Layer 4 of a small transformer language model trained on English Wikipedia (19 layers, counted from 0, width 96).
Take only the direct path to the model's output, skipping the later layers: a vector added to the residual stream pushes a token's score in proportion to its dot product with that token's output vector.

Output vectors of the tokens that the questions are about. A number n stands for n times 0.02.
"्र": 29 -11 5 -11 20 -5 4 3 -49 -7 6 13 20 28 -9 19 -26 -17 -20 35 12 -4 35 7 25 11 -9 24 -36 -7 -14 31 11 6 -31 56 8 12 18 24 28 30 4 -29 -34 21 -40 9 -8 -5 -30 1 41 -17 -4 -26 -41 -18 2 -53 -7 15 -4 26 8 -18 8 -20 9 7 -6 -28 -12 -12 -4 -12 -4 5 11 -14 14 -5 -9 31 11 5 -1 -33 42 -6 -17 -44 -17 -1 29 18
"zioni": -41 15 7 -19 6 49 0 16 3 9 -34 3 9 61 -24 -7 14 -71 37 78 37 26 54 -15 -20 -52 -3 -30 -14 13 1 -9 46 -21 -38 46 22 12 -9 27 8 31 -21 20 -16 6 -49 25 -11 -32 -40 13 2 1 -11 -19 11 -16 8 -6 66 -14 -46 28 -8 -29 11 -33 3 18 24 -51 -3 -41 9 -18 -6 -1 30 -6 9 -12 14 -8 -10 -24 16 -27 11 2 43 -34 51 2 -43 -8
" versa": -9 14 40 18 9 -11 21 -10 14 1 -1 -2 -20 -1 -24 -18 -21 9 -3 3 50 18 11 -19 -50 -4 1 -14 -26 3 33 14 14 9 -29 36 22 -16 33 27 23 15 19 -2 7 32 -42 1 16 -15 19 15 20 3 -28 -13 -10 -35 -10 -25 37 -8 40 -20 -23 13 -38 18 15 -33 57 -40 7 -30 4 -33 -52 -22 -39 13 3 3 17 -7 -4 24 2 -9 22 -2 -37 -56 -2 -8 16 60
" IATA": -34 -45 11 -28 48 -7 29 13 0 21 -11 21 23 17 -43 -15 -12 21 -34 2 -17 -22 21 -41 20 -34 0 -18 15 -14 17 -16 18 37 -11 13 -8 26 -46 20 12 12 -7 13 -6 18 -34 12 -17 0 -42 -2 -11 -5 -3 10 -1 -9 9 -5 32 -16 -7 6 -15 -11 -25 -6 14 1 4 -4 -50 -34 25 19 -19 15 37 39 27 -23 48 31 -14 -8 -21 -21 5 18 -5 1 13 24 3 34
" Assum": -45 -51 -34 -23 4 9 19 -3 -35 -24 0 31 -9 12 17 9 -30 -7 54 24 -3 -3 17 -22 14 -28 -25 4 19 -37 -44 46 5 -19 -9 38 30 -17 -3 -2 20 9 47 -21 -4 -35 -23 17 -8 0 11 13 12 32 13 16 10 -12 13 -45 -11 1 -29 -25 13 -39 -36 -17 12 -17 -2 -10 37 -22 40 10 13 26 23 36 8 -26 35 27 0 5 20 -20 22 -18 -10 -45 -19 44 19 12
"Jazeera": -64 -13 -10 -11 44 5 -13 28 13 19 -30 -9 -24 37 1 -19 1 -34 8 18 11 -8 21 -6 -47 -10 46 -4 16 22 28 46 26 30 -24 35 16 -46 3 53 -19 29 29 -7 -25 32 9 -33 -32 14 0 -4 -2 -14 -21 -31 9 5 -24 -13 10 22 -30 24 25 -6 -69 -26 8 -14 -11 3 9 -13 31 -9 -15 -14 38 8 -32 9 12 -24 11 21 -20 -47 4 9 8 -10 24 13 -20 14
"Köppen": -25 -28 29 -26 26 -8 29 -3 43 -35 -46 68 -2 -18 -31 -6 -4 -9 -38 -6 -24 -29 -13 5 0 -35 -2 4 -5 53 28 24 39 -1 -22 26 -4 23 -14 21 10 41 -20 -13 -5 9 -40 42 -22 -1 -8 -57 29 21 9 -26 -16 -21 28 -8 73 -16 -37 6 33 -38 -46 -23 9 -7 10 3 -6 -18 16 9 7 5 -9 4 39 3 -1 0 -8 30 -38 -40 33 16 -43 -13 16 64 -21 56
"shed": -21 -16 21 -41 -9 6 -1 -29 16 15 17 50 26 29 -1 41 -15 -38 24 12 -27 -9 56 -40 30 -39 0 17 -32 -13 -4 0 -7 -24 -24 14 -10 -17 -18 12 34 29 -7 -13 -3 18 8 -9 -5 -23 -29 9 9 15 -3 1 -6 7 38 5 -9 25 8 -16 -58 12 14 6 1 7 -20 13 -35 -17 24 10 -7 -19 -16 -2 24 3 0 14 -22 13 -12 -16 3 12 17 -56 49 -12 51 -14
"versus": 13 9 -5 -5 34 1 3 -23 -17 6 17 51 22 -17 7 17 -3 -25 21 8 3 -17 27 -43 -23 -1 38 18 -41 57 -25 24 0 -11 18 22 -39 39 -21 14 16 29 -3 12 -19 -11 25 5 -15 -18 13 -45 7 -4 -16 7 2 -1 -35 -37 5 20 -41 -36 -6 -13 -23 -18 3 -15 -18 -18 -12 -16 3 -22 -4 3 36 -1 3 -41 -5 -50 0 35 -19 -2 48 -15 43 -18 54 27 28 20
" Governorate": -19 -20 10 -38 8 17 -30 -3 9 2 -23 25 17 16 20 26 6 -29 -17 9 -35 11 22 -19 27 -33 6 -5 12 8 24 5 -18 14 10 -11 25 -11 -3 22 3 21 -16 -15 -43 22 -31 -13 -23 -31 13 41 29 -41 -7 17 5 -18 -20 -12 42 40 8 34 45 -29 -23 -36 6 -2 13 4 -30 -50 28 9 -13 3 19 14 -4 14 11 -9 3 2 -1 -39 -21 8 -2 23 -31 -4 37 14
" treat": 19 18 37 -32 -8 -16 8 8 -21 33 -7 11 -17 8 -25 -7 22 36 -4 5 1 -29 53 15 -2 -25 -2 29 -15 10 14 9 -13 13 25 33 -1 16 -3 9 -12 7 27 23 14 -7 16 48 1 1 14 -12 -19 -25 -24 -15 -42 -6 -42 -30 21 -10 3 28 15 19 -23 -25 16 17 0 -35 2 -14 3 -7 -8 -12 -20 23 8 -50 -6 -15 -2 -21 -18 -15 0 -2 -25 0 -24 23 37 -7
"root": 0 27 25 -19 -18 27 16 3 -34 -19 -9 57 -18 11 25 -24 9 -10 -46 -4 10 17 36 10 6 20 -23 -10 34 -10 -22 26 18 -26 1 -8 18 -10 -11 1 14 21 21 -20 17 9 1 1 -14 -22 6 -7 -23 -11 31 0 -6 -1 -3 -39 27 3 5 -41 19 -14 20 -45 -5 25 2 38 -8 6 -19 -22 -5 1 33 -5 -37 0 -13 8 23 15 -17 -4 0 -27 -24 -37 7 8 12 23
" his": -40 -10 -25 22 13 -26 -12 5 -7 -12 9 -56 67 -10 10 -11 31 -11 -8 -35 7 -4 14 -23 -15 48 10 7 -22 -2 7 39 -19 2 -3 10 28 -9 -25 6 27 -14 -21 29 4 -13 58 -6 4 16 37 -11 -29 37 -9 31 -31 6 4 -21 5 0 -23 -17 31 -34 49 -7 7 25 49 17 -22 20 -12 -32 24 -21 10 -14 12 -11 6 -25 16 29 -28 -12 -25 3 -18 -18 -3 -31 15 -12
"Philosophical": -17 -22 31 -14 10 1 5 54 -15 21 -16 6 25 9 -15 -23 -9 -16 15 -12 -41 -37 39 19 -1 -34 -8 -36 -30 23 15 27 21 -20 1 12 15 -13 17 32 -25 31 28 36 -4 23 -17 32 -28 -4 3 30 22 -20 -4 -11 -16 8 -17 -19 -12 12 -58 -13 26 -2 -15 -9 12 -15 -15 -3 24 2 -32 -13 -7 22 16 18 -20 -15 -25 -3 18 42 -20 -10 17 29 -28 -4 0 8 7 1
" Died": -56 -30 -13 -22 0 -12 -2 -14 -20 52 17 -1 -14 7 3 25 -15 3 29 -3 -26 19 36 13 24 46 -11 -9 -21 22 -27 4 -3 9 -13 49 17 -7 -1 6 23 4 0 -34 -18 55 -40 3 -37 49 19 22 -4 6 -25 33 33 7 45 -38 36 24 -44 -26 8 -36 -12 -19 1 -9 -20 -2 25 -28 11 14 8 27 -8 0 29 -20 -1 4 -5 -9 6 -39 11 8 -17 -66 -6 18 -17 -8
"gated": 10 -25 8 -9 -3 -1 17 -4 6 18 -29 65 14 14 38 11 10 -11 -3 35 -33 -2 49 -23 13 -29 11 -28 -23 -4 31 20 -2 -22 -1 28 2 -28 -12 24 37 38 -3 -26 -13 7 -38 9 -9 9 -30 3 -13 15 0 52 -16 -64 -43 -7 4 19 10 36 -17 6 -22 21 1 26 -13 4 -25 -49 -11 -21 -34 -33 9 -28 41 -14 11 42 -10 -33 -29 -20 31 20 25 -33 35 -8 13 11
" Hangul": 5 -15 7 -18 17 7 21 -2 6 -8 -10 -2 -5 -8 -22 18 -30 28 -12 -2 -53 -43 31 -21 0 -1 2 -10 -3 54 -22 -23 3 -7 -34 43 15 13 -28 4 -5 16 9 18 30 48 -28 3 -25 19 -16 4 18 -1 8 -3 -19 6 27 16 1 -32 -30 10 22 -41 -52 -27 15 36 -13 -39 -14 -57 55 -6 -18 39 22 12 2 -29 14 26 -38 27 -17 -14 13 -2 24 -18 17 43 14 34
"aluable": -55 -16 40 -27 79 27 4 28 1 -21 -32 -1 16 -16 -5 -48 8 17 -33 -45 19 7 29 23 -28 -23 69 0 28 -1 -22 37 21 -20 15 82 -18 -42 -56 -19 56 31 48 -4 13 55 -29 -9 -42 -36 0 -1 29 31 9 -44 -28 4 -41 25 31 -12 -29 -24 -4 -41 -20 -45 5 -31 21 31 -4 17 9 -36 -25 33 53 39 35 -43 -48 24 -34 19 -19 -19 94 -10 -18 -57 26 -6 16 -15
" *": 31 -16 49 29 17 -4 21 3 22 2 -10 -19 15 9 -16 4 0 8 28 -7 3 6 11 -16 3 -25 -13 37 6 20 10 14 -12 -1 -6 -1 -1 0 -38 -31 15 1 -8 7 -9 21 13 -13 -5 -26 1 -34 21 -9 -15 8 -20 25 2 20 3 -14 18 -8 -8 -11 -1 -27 -3 -27 -1 -19 -31 -7 21 -3 12 7 -9 31 -9 -24 -46 -1 -25 -33 16 5 24 45 33 -15 -21 18 -7 -8
" dollars": -6 2 27 8 22 5 -24 8 -32 -1 43 20 1 -15 21 -43 2 14 -15 -4 -12 57 3 26 -20 14 31 -24 2 -38 29 18 39 47 -32 75 -4 -2 12 41 37 8 -24 4 -34 20 -33 20 0 -4 24 -33 21 -24 22 -44 -42 -49 17 -34 14 2 13 -14 5 -20 -27 -39 7 -32 -11 17 -2 -15 -1 -34 -15 -21 30 15 -13 8 2 3 -1 10 -13 -49 52 -10 -8 -27 -1 -5 25 12
" Successor": 5 -35 -12 -9 17 4 10 -35 0 2 -27 19 9 67 -1 -8 -12 -39 28 21 -17 -32 25 -16 -10 -7 -18 9 1 19 -13 -17 37 -14 29 52 24 -52 26 -4 18 17 -4 -3 -43 -6 -27 30 -15 3 -18 35 -36 -43 28 -22 -16 -1 -21 -15 11 6 14 18 -24 -16 3 11 17 32 -14 13 -32 9 35 -2 -29 23 5 18 0 -41 -27 15 -18 52 9 -10 -35 22 -2 9 -20 24 5 31
"imum": -34 15 77 18 51 0 5 -29 4 13 -8 53 55 29 -44 -24 22 -21 31 3 -10 -13 -34 -1 -10 30 8 1 11 -3 13 6 31 -13 -20 9 -17 2 29 31 9 35 -18 -10 -42 27 11 -9 -11 -47 1 -38 22 1 -5 -2 -51 -13 -14 -32 32 -18 22 -29 -17 -5 9 -19 -2 30 31 -1 -9 -29 12 11 -34 -6 -7 -10 9 0 -45 -37 -6 48 -24 -1 34 -3 5 -30 0 -12 19 3
" Succeed": -26 -48 6 -4 -33 2 42 10 -4 -21 -18 45 73 46 12 1 -52 4 55 -15 -11 9 50 -47 10 33 -21 5 -24 4 -49 14 40 -1 -1 28 -38 19 -18 -39 57 6 36 40 -39 14 -24 35 -43 -20 28 31 27 -5 14 7 7 -24 6 2 21 25 -73 -16 -5 -17 9 -13 16 24 -7 -25 -20 -19 -27 -1 -20 36 12 31 -2 -43 -31 0 -32 -7 -14 -23 26 28 -7 -17 -52 14 24 15
"Extinct": -7 -18 -4 11 26 31 -1 18 17 -4 -17 41 36 -24 26 -47 4 -16 -5 15 -4 -45 46 -29 -15 -2 0 -46 11 -17 35 44 -12 -21 7 7 -30 -36 21 8 -2 25 -14 12 -22 37 -29 16 -8 13 10 31 15 0 5 34 12 33 12 -23 22 -33 -15 -18 1 7 -26 -22 14 -16 -10 5 1 10 -19 7 -9 -3 20 -1 4 -22 -7 -3 9 -6 -1 -18 20 0 -3 -42 -40 -6 23 15
" behalf": -20 -17 -29 -24 21 -34 -13 25 21 40 -28 6 13 83 2 4 -20 14 -26 -25 17 20 14 -18 -31 0 24 5 16 41 -10 39 1 11 24 43 -34 -27 35 35 5 5 13 1 -11 -2 -10 4 -2 -34 15 -20 -4 -5 4 17 -29 -42 -17 -33 54 -12 39 13 20 -31 13 -41 12 -20 -47 26 -11 -1 3 2 -16 -12 25 -15 -23 21 -22 -28 -4 31 -40 -21 -24 59 9 -45 -11 4 44 1
" viewers": 24 -4 23 -50 25 22 -14 1 -3 1 22 -41 -31 22 -42 -36 9 33 52 0 -19 34 13 -23 -30 29 13 21 0 -28 -15 1 -11 -2 -34 61 13 8 -26 16 32 5 24 -5 -13 21 -7 -14 -3 65 30 3 31 -6 23 -3 -23 -25 53 -7 -5 -29 4 -25 4 -18 -35 -19 14 -20 -7 12 -28 -24 12 -19 -20 2 50 -3 -3 1 -22 20 -20 -8 -4 -76 11 -34 11 1 11 4 34 13
"uncredited": -5 -20 33 -33 1 3 9 19 -37 13 -13 -26 27 0 17 -53 -19 -27 36 -4 -3 0 33 11 -10 13 35 22 -41 -22 -9 43 43 -9 -23 53 -14 -20 5 27 25 33 -21 32 11 -9 -22 5 -13 20 -10 25 20 -11 11 -23 -3 -6 -22 -7 23 -2 -17 14 -25 -34 -3 -4 3 -10 -28 22 -51 10 7 -32 -18 2 10 3 -44 16 21 10 -9 -5 -16 -18 23 35 36 -33 22 -18 -19 40
" Binomi": -23 -23 -7 10 -5 7 3 17 5 -16 -37 0 37 8 -31 -6 -14 -45 -11 0 16 -7 15 -19 43 1 -28 -11 -1 -21 -54 25 -5 20 5 73 -33 10 -48 29 6 30 26 44 -25 25 -40 30 -5 -38 19 -32 35 10 6 43 -21 22 26 -31 48 17 -58 -33 27 -28 -48 11 11 12 30 7 -65 -34 8 -27 16 13 29 29 54 -42 3 6 -3 37 -5 -3 -9 -13 13 -35 -49 30 -30 75
" Location": -19 -11 -23 -10 -7 7 -7 -8 0 15 -21 15 -3 25 -17 16 -22 -23 11 5 37 3 27 -39 47 -41 -23 -12 61 -11 50 -34 -18 3 -12 -5 14 -24 21 11 -7 12 6 32 12 -3 -17 -5 -11 -32 -24 41 11 -2 3 46 12 25 55 -33 61 16 12 -3 10 -57 -52 6 0 -21 28 -12 -6 -5 -18 29 -5 13 6 47 -20 -36 17 17 -22 -29 12 -42 8 -55 -33 -25 8 27 37 -14
"ambigu": 19 -55 34 -40 -7 -8 34 17 14 -30 -52 9 17 -9 -5 -13 -20 11 64 18 22 14 42 -17 6 -3 -6 26 -3 2 33 12 37 -34 -44 71 -20 -36 4 43 -2 21 21 -5 -32 45 -62 56 -13 -29 30 -51 36 26 13 8 -20 1 3 -27 27 8 -29 -3 5 5 -18 -44 6 -37 -7 -19 6 -30 -12 -43 -26 -3 45 12 1 1 33 27 -46 37 -53 -53 -2 26 -18 -25 -25 54 0 28

Each question shows what one neuron of this layer's MLP adds at an activation of 1. A number n stands for n times 0.0077.

n360: 1 -2 2 0 -2 9 -4 1 -1 -9 -6 7 5 7 19 4 0 11 -8 6 -7 10 5 9 -8 3 5 -5 -1 -8 -1 0 1 0 -12 -6 -1 -2 1 -6 2 7 9 2 -7 -2 4 -2 -6 0 -5 10 3 2 -7 0 -12 3 2 -1 10 -3 -1 2 -2 4 -5 0 3 5 4 1 -2 -10 12 -5 -12 -8 2 -4 3 -4 -6 -4 0 4 6 2 -2 -2 2 3 2 1 3 -5
Which three tokens does it push up most, strongest first? "gated", " Governorate", "aluable"

n308: 3 -10 -7 0 8 0 0 17 -12 -2 -11 -5 5 2 -5 -5 -28 -14 3 7 2 6 12 1 23 11 12 2 -2 -18 11 0 1 -8 -13 26 1 -8 9 -13 10 1 -7 12 6 4 7 17 -7 12 7 -12 21 3 13 20 -19 3 13 8 -15 -8 -7 17 -22 -8 4 -18 11 10 -4 3 -3 -24 0 -10 1 -7 6 -16 11 -1 -9 0 -12 -5 21 0 -6 4 -6 8 -9 0 13 6
Which of these tokens does it push up most? "ambigu"

n228: -15 -43 -1 -23 0 17 47 -29 -8 3 -1 -16 -28 -3 -44 -31 -14 28 9 8 4 -12 21 -21 5 4 -1 22 -27 -20 -21 -16 -49 28 -29 -10 -5 27 16 16 22 2 22 15 3 11 -51 18 -25 51 -25 -42 6 -42 -36 1 0 -34 -38 -15 40 -2 16 9 -2 -5 8 17 1 3 0 -17 -38 31 36 -25 -13 14 53 10 -1 -54 69 0 7 27 38 30 41 20 -43 13 54 18 2 11
Which of these tokens does it push up most? " IATA"

n372: 16 -23 12 4 -19 12 7 -17 -19 4 -34 22 8 6 20 24 -1 -20 -8 -1 0 3 28 5 8 -15 12 -21 4 32 -2 -7 -8 9 -2 6 -2 9 22 6 8 30 -33 -23 -15 21 41 8 12 -1 -13 -1 -23 4 20 -1 -9 20 0 15 -4 11 10 2 4 -3 -22 -8 -20 -8 7 -9 -5 16 -14 -2 27 -15 -9 -34 -19 -3 -5 -15 -19 28 5 0 -8 0 -8 -9 1 -8 -14 -13
Which of these tokens does it push up most? "shed"

n147: 4 14 32 5 20 -2 5 26 8 1 9 5 12 -20 -3 32 -1 27 -9 -21 -12 -5 6 -25 -10 -9 -31 32 4 19 -4 -31 15 14 -12 8 -18 -9 -7 14 0 23 -9 -2 25 3 -26 -27 -11 -8 23 -18 1 26 22 -25 16 18 -2 34 0 -8 -26 -2 -4 -8 7 19 -11 6 -28 13 -23 -30 31 -8 -7 10 -19 -19 -15 -34 -2 6 6 -15 5 2 13 -26 -6 27 -36 41 11 0
Which of these tokens does it push up most? " Hangul"

n331: -12 -15 -35 17 0 -8 -11 -8 -4 5 -3 -9 12 -27 2 -5 -1 1 1 3 -8 31 32 9 16 1 -25 -20 21 32 -3 8 -21 11 0 32 10 2 -3 36 -15 24 -15 24 -20 -29 -24 -22 39 -18 -12 -10 23 15 -5 -2 16 4 4 -9 6 -2 4 -19 -29 -9 38 -5 4 27 -9 -3 -20 6 -14 15 8 -2 -3 -21 21 -10 -13 -22 4 15 37 13 -19 -21 -39 23 -30 2 12 -7
Which three tokens does it push up most, strongest first? " Binomi", " his", " Location"

n176: 17 21 8 12 37 -12 -36 -4 2 34 7 -7 -4 -34 2 0 11 -14 -17 4 -31 -10 -3 -27 8 10 -13 9 24 -21 15 21 7 19 2 -30 11 -5 48 -12 -6 -1 -34 -24 3 -23 -25 -18 3 -21 28 -11 50 19 -2 37 36 15 -22 -15 0 12 -9 24 3 24 10 8 19 -38 5 -25 -23 2 19 -46 1 -44 19 21 10 13 1 -21 -12 -29 20 25 -13 26 -19 30 -7 19 2 -25
Which of these tokens does it push up most? " Governorate"

n211: -31 20 21 6 -3 -19 -1 -12 -1 18 5 20 -3 -10 -4 -10 17 7 11 -2 23 6 -9 -9 -11 15 -18 13 -21 -13 11 3 7 -5 3 6 -12 13 23 -12 -8 6 -3 -25 5 -9 3 -8 19 -17 -11 16 11 9 -39 -17 6 -13 3 24 16 -15 -1 -13 2 21 1 10 -5 -32 18 -6 3 6 10 0 -9 -3 19 11 -6 10 -6 8 -7 -20 -55 -2 21 4 -9 -9 11 -13 13 -3
Which two tokens does it push up most, strongest first? " versa", "imum"

n27: 6 15 -39 -32 -23 -9 0 35 -6 32 40 10 -62 42 -2 -6 11 -7 18 10 -1 -38 2 14 35 18 1 -43 -25 7 -4 -31 -12 4 -6 -41 -3 24 15 -31 20 -8 -14 19 38 -28 -7 5 -28 2 -1 -37 -22 7 -37 2 -21 1 6 -33 18 15 4 9 17 30 41 21 2 3 12 40 24 8 -22 27 -14 -17 26 -3 -12 -61 -15 4 24 -27 37 64 -19 11 -15 1 -13 -12 1 -24
Which of these tokens does it push up most? " treat"

n287: 30 10 5 -23 44 0 7 -16 -24 3 11 27 -9 -21 8 28 32 3 5 11 11 -22 -23 -15 -3 28 15 0 -5 6 2 -24 -3 -24 13 -11 -15 -3 -42 -14 45 -51 36 -15 1 -10 -18 -5 -53 24 -7 12 20 33 -32 0 11 2 -4 0 11 -18 5 -16 -11 4 20 40 -11 34 1 18 -45 -44 4 -16 6 -11 9 -38 -15 3 11 -5 14 -1 18 -20 32 -14 7 5 -19 24 15 -1
Which of these tokens does it push down most? "Philosophical"

n65: 18 4 -17 -8 -18 3 12 -19 -13 0 18 -11 3 9 14 -19 1 3 5 9 4 6 17 31 -1 23 -4 -23 -24 -5 -7 -21 4 -2 15 -7 7 -19 39 12 -1 11 25 15 -10 5 6 6 4 0 -13 5 -4 -12 8 1 8 -40 -21 -5 -28 2 -10 -9 4 -1 -2 15 15 12 -12 8 -2 18 -32 2 -17 34 -18 34 -2 3 -15 6 8 19 28 7 -16 -2 -5 -16 -43 -28 -19 -4
Which of these tokens does it push up most? " Successor"

n366: -13 -9 1 7 -6 11 14 14 4 1 1 12 -11 -17 -11 -15 15 -16 -10 -16 19 -4 -2 0 -3 3 -6 11 -4 11 3 3 24 19 -10 9 -6 12 -20 0 -11 11 4 6 -1 -16 4 -4 11 19 -21 9 2 3 -6 -1 9 -7 -1 6 -5 -27 -5 11 3 -19 -4 8 -3 -12 -8 -12 7 2 -2 -2 -6 -4 -24 -5 25 -20 -7 12 -5 14 -12 -5 -16 12 -1 2 14 9 2 12
Which of these tokens does it push down most? " Governorate"

n170: 9 17 -21 -8 10 9 5 -21 -4 19 8 9 -26 -9 -12 0 0 -20 -2 15 11 33 -11 -17 33 -13 -39 21 -22 2 23 23 -3 -13 -6 14 -41 41 4 16 30 3 4 -20 42 24 10 12 35 -28 4 -38 11 12 -85 -17 -11 -6 -9 -19 -2 18 26 -14 -7 6 -19 -42 15 -5 34 1 15 8 -32 -5 23 -15 -36 -11 -11 -23 20 -14 -20 4 9 67 -24 54 -38 1 -8 -14 11 5
Which two tokens does it push up most, strongest first? " versa", " treat"

n80: 3 -19 -24 10 -5 -2 28 -7 1 24 12 -9 7 -6 -8 -16 -6 -5 23 35 -31 -1 -10 -22 -4 -48 -5 -21 -17 18 -3 -8 28 21 14 -16 0 17 38 0 -14 13 -2 -12 -24 14 -27 8 11 -8 8 -22 23 3 7 0 6 -21 -14 -43 17 14 18 10 2 -15 18 19 -12 7 2 5 20 12 -10 -14 -6 -20 25 34 2 -17 7 15 -23 -6 8 31 -9 12 15 -10 -5 -2 -22 -19
Which of these tokens does it push up most? "zioni"

n155: 8 1 1 0 -8 5 -1 2 -3 -15 -4 2 9 4 -1 4 -5 4 -12 -10 -8 14 4 7 1 6 -2 -2 0 0 -2 12 0 0 -9 -6 10 -2 -2 9 1 0 -1 -3 8 -5 3 4 -11 -10 -18 5 0 -12 -5 -2 -3 -4 -5 -1 7 8 4 -7 -2 9 -3 -5 8 14 5 -3 -5 3 3 -3 8 3 8 -19 -4 5 17 -6 -9 10 4 7 -7 2 -5 11 0 -2 0 0
Which of these tokens does it push up most? "root"

n77: 38 -13 -24 -21 18 -1 -24 3 -5 29 -17 -17 20 -21 5 -24 29 -2 -15 4 -12 -6 -5 2 -7 -17 27 25 4 -12 39 -29 2 17 -27 -16 -36 -12 -13 -6 13 19 -22 -13 11 14 -5 10 -20 16 1 -19 -9 6 -3 11 15 -4 10 13 -6 29 -17 30 -7 23 11 22 2 4 -13 11 -6 -2 4 -5 15 2 -13 11 21 2 -29 -7 36 -14 -34 3 -21 27 11 -1 12 7 7 -12
Which of these tokens does it push down most? " Assum"

n9: -21 -43 -15 -36 -9 2 -17 -9 -1 1 34 -19 1 -7 -15 7 -12 -22 10 23 5 -5 16 -21 -3 1 -4 40 23 7 16 -28 9 7 5 16 -26 1 8 22 -11 35 13 10 -2 -47 29 -30 16 44 -4 -19 9 37 29 -10 -14 22 -34 3 -40 20 16 -7 -33 19 5 -22 1 -12 11 -17 19 11 14 -6 11 -4 -23 8 34 1 7 -10 4 -6 -20 -15 -5 23 21 -13 26 -2 -34 -12
Which of these tokens does it push down most? "root"

n352: -8 12 2 30 -19 32 21 11 -15 10 -21 12 -10 22 -7 13 18 -10 5 0 16 9 10 8 -6 9 -5 6 -1 -6 14 0 3 -17 -26 9 22 2 -14 -13 19 -4 3 4 4 -39 23 -17 -38 8 -11 -2 5 -20 -3 -11 -19 15 3 -2 3 2 4 -18 7 0 20 -21 8 -21 -6 -16 -19 -5 38 6 -23 -40 -8 -1 27 4 -2 -2 -18 1 9 -25 39 -4 4 20 -5 8 20 -4
Which of these tokens does it push up most? "zioni"

n193: -10 -20 -23 12 10 -6 8 6 18 30 -21 49 -22 38 8 6 3 27 -3 10 -8 -9 -43 38 8 14 46 22 4 -23 14 -25 -1 -11 -7 -19 16 18 18 -42 -25 -16 1 4 22 -9 26 -35 23 -19 -26 -41 -2 16 8 23 -53 8 -7 2 -27 10 -5 52 5 -41 -23 -18 7 -11 -3 32 -1 -28 -5 -2 -5 -7 10 -18 0 48 5 -14 16 -4 2 18 23 17 3 23 -11 -35 16 8
Which of these tokens does it push up most? " behalf"

n225: 18 -14 -9 11 -8 -11 -6 -21 9 0 -10 19 -11 0 -8 -22 5 8 11 11 5 16 4 -3 -25 1 12 19 4 -16 -4 24 8 4 -1 6 -3 24 1 -11 -5 -2 11 -5 -9 -6 11 -6 5 25 3 -9 6 -6 28 2 8 3 17 12 -8 20 0 -7 -7 -8 9 3 -12 -13 -17 -4 1 -9 7 -8 -9 -3 -5 -4 15 9 -19 4 15 2 -6 -44 18 1 -1 -2 -3 14 11 -8
Which of these tokens does it push up most? " viewers"

n83: -4 -7 -20 -30 9 -5 -31 33 23 12 3 13 -17 19 17 2 23 17 -7 -27 20 -30 14 -13 -15 33 -7 23 -33 3 -13 7 29 -7 4 16 -12 8 4 26 -12 8 20 -32 28 -1 12 14 -20 0 -28 0 5 -25 -5 15 -1 -10 -1 -6 6 -4 6 6 22 -15 -3 -22 -3 -24 7 15 6 3 -28 12 22 17 -27 -6 0 18 2 33 2 -7 -18 -8 -16 9 -5 5 -18 -11 -8 -25
Which of these tokens does it push up most? " behalf"

n29: 0 7 21 -12 -6 0 4 4 34 3 -6 7 -7 9 19 10 -10 13 -22 9 2 -5 33 -13 -9 -30 -13 6 -16 -21 -11 -10 24 -25 -4 -15 17 4 -23 44 16 -3 -4 -1 1 -16 4 -18 -9 -12 -4 -30 20 9 -17 -7 -21 -30 7 30 1 -18 3 -17 -7 36 31 15 8 20 -40 14 -40 0 26 21 -5 -18 17 -1 -4 6 9 1 15 -5 8 23 -21 -13 13 -9 10 3 14 0
Which two tokens does it push up most, strongest first? "shed", "gated"

n272: -27 18 -8 -18 -33 -20 -11 -24 14 4 14 19 2 14 -12 6 -31 -11 9 6 27 8 -4 8 -26 -19 32 -10 25 8 -28 8 -24 1 -18 42 -22 -19 -34 -48 0 11 17 -16 -25 -1 40 -14 23 3 -13 10 22 -20 5 1 12 -19 26 2 14 -11 33 7 -20 12 6 -4 -11 -1 40 2 45 3 22 29 -31 -21 27 -36 3 -29 26 -6 -12 -26 -6 10 -3 -6 -4 8 -10 -6 30 30
Which of these tokens does it push down most? "Philosophical"

n186: 8 -1 -9 -18 14 -2 -13 4 5 31 14 17 2 4 13 -3 12 -28 1 -4 -20 -19 39 20 -4 10 6 -6 4 -16 0 -13 -23 -6 20 4 12 -20 -7 4 -13 -18 17 7 20 9 -24 -18 -3 8 6 -2 -17 -8 -10 22 6 16 -9 7 36 5 10 11 -39 -1 -8 8 10 -7 7 -8 -16 -24 -23 5 -13 -15 12 21 -32 36 -28 24 -1 15 -32 1 5 4 3 -7 26 -11 -5 -12
Which two tokens does it push up most, strongest first? "gated", "shed"

n306: -8 6 -7 -6 27 5 -11 15 23 -10 -29 3 -11 -18 -5 -6 -25 10 -5 16 -7 19 1 -17 -5 -10 -21 -21 27 10 -24 16 -8 8 20 16 -6 16 20 28 -6 -1 10 6 -4 -11 -2 11 -9 1 -20 1 -13 12 16 0 26 -19 -3 -26 -4 -2 4 -12 -17 -18 14 -1 5 17 7 -22 -19 36 -4 4 16 12 29 11 4 -6 -9 10 -17 2 13 3 -2 -7 -14 1 -20 20 -10 -7
Which of these tokens does it push down most? "shed"

n239: 0 20 35 35 16 3 7 -17 -16 2 8 -15 4 -26 -32 -8 5 15 18 -18 -43 -7 19 12 3 16 5 -10 13 7 -10 15 -21 -3 31 -1 -19 -9 -22 -7 -11 20 -16 -15 1 29 -4 9 -13 -38 10 30 5 -23 -22 8 8 21 15 -10 18 11 -9 -25 -26 7 -17 11 24 -2 -18 2 0 19 -16 9 -32 24 11 -16 -19 1 1 15 27 -4 6 17 20 -12 -15 1 -13 10 25 -17
Which of these tokens does it push down most? "zioni"

n107: 12 14 -5 -7 -6 -1 2 -2 7 -8 -4 13 2 1 5 34 20 5 -8 9 -17 -5 3 -1 16 -19 1 -21 5 11 -7 18 1 -1 -9 -20 3 -11 -7 -8 2 4 -3 -21 -13 14 5 3 -29 5 -16 18 8 -3 -8 6 -34 14 11 16 13 -21 -7 25 11 -10 -3 -6 14 19 -3 -7 -8 -7 3 -11 -7 14 -3 -10 2 -14 -2 -7 -3 -1 18 21 21 0 14 -8 -2 -4 -5 -2
Which of these tokens does it push up most? " Hangul"

n237: -40 12 -11 8 3 -11 -32 -11 17 -3 27 -16 16 -13 -5 -1 48 -4 12 -2 -1 2 5 3 2 19 -15 -6 -19 8 29 9 -3 -11 33 16 -13 -5 11 2 43 -14 11 -21 -7 32 3 11 13 -6 -25 -6 -32 -22 -12 -7 18 -32 -6 23 27 2 -16 10 5 -2 29 -18 -10 5 2 -7 1 23 -10 9 30 18 -15 18 -21 -36 -3 10 26 -2 1 -2 1 11 -52 -24 4 -26 -5 -6
Which two tokens does it push up most, strongest first? " his", " Died"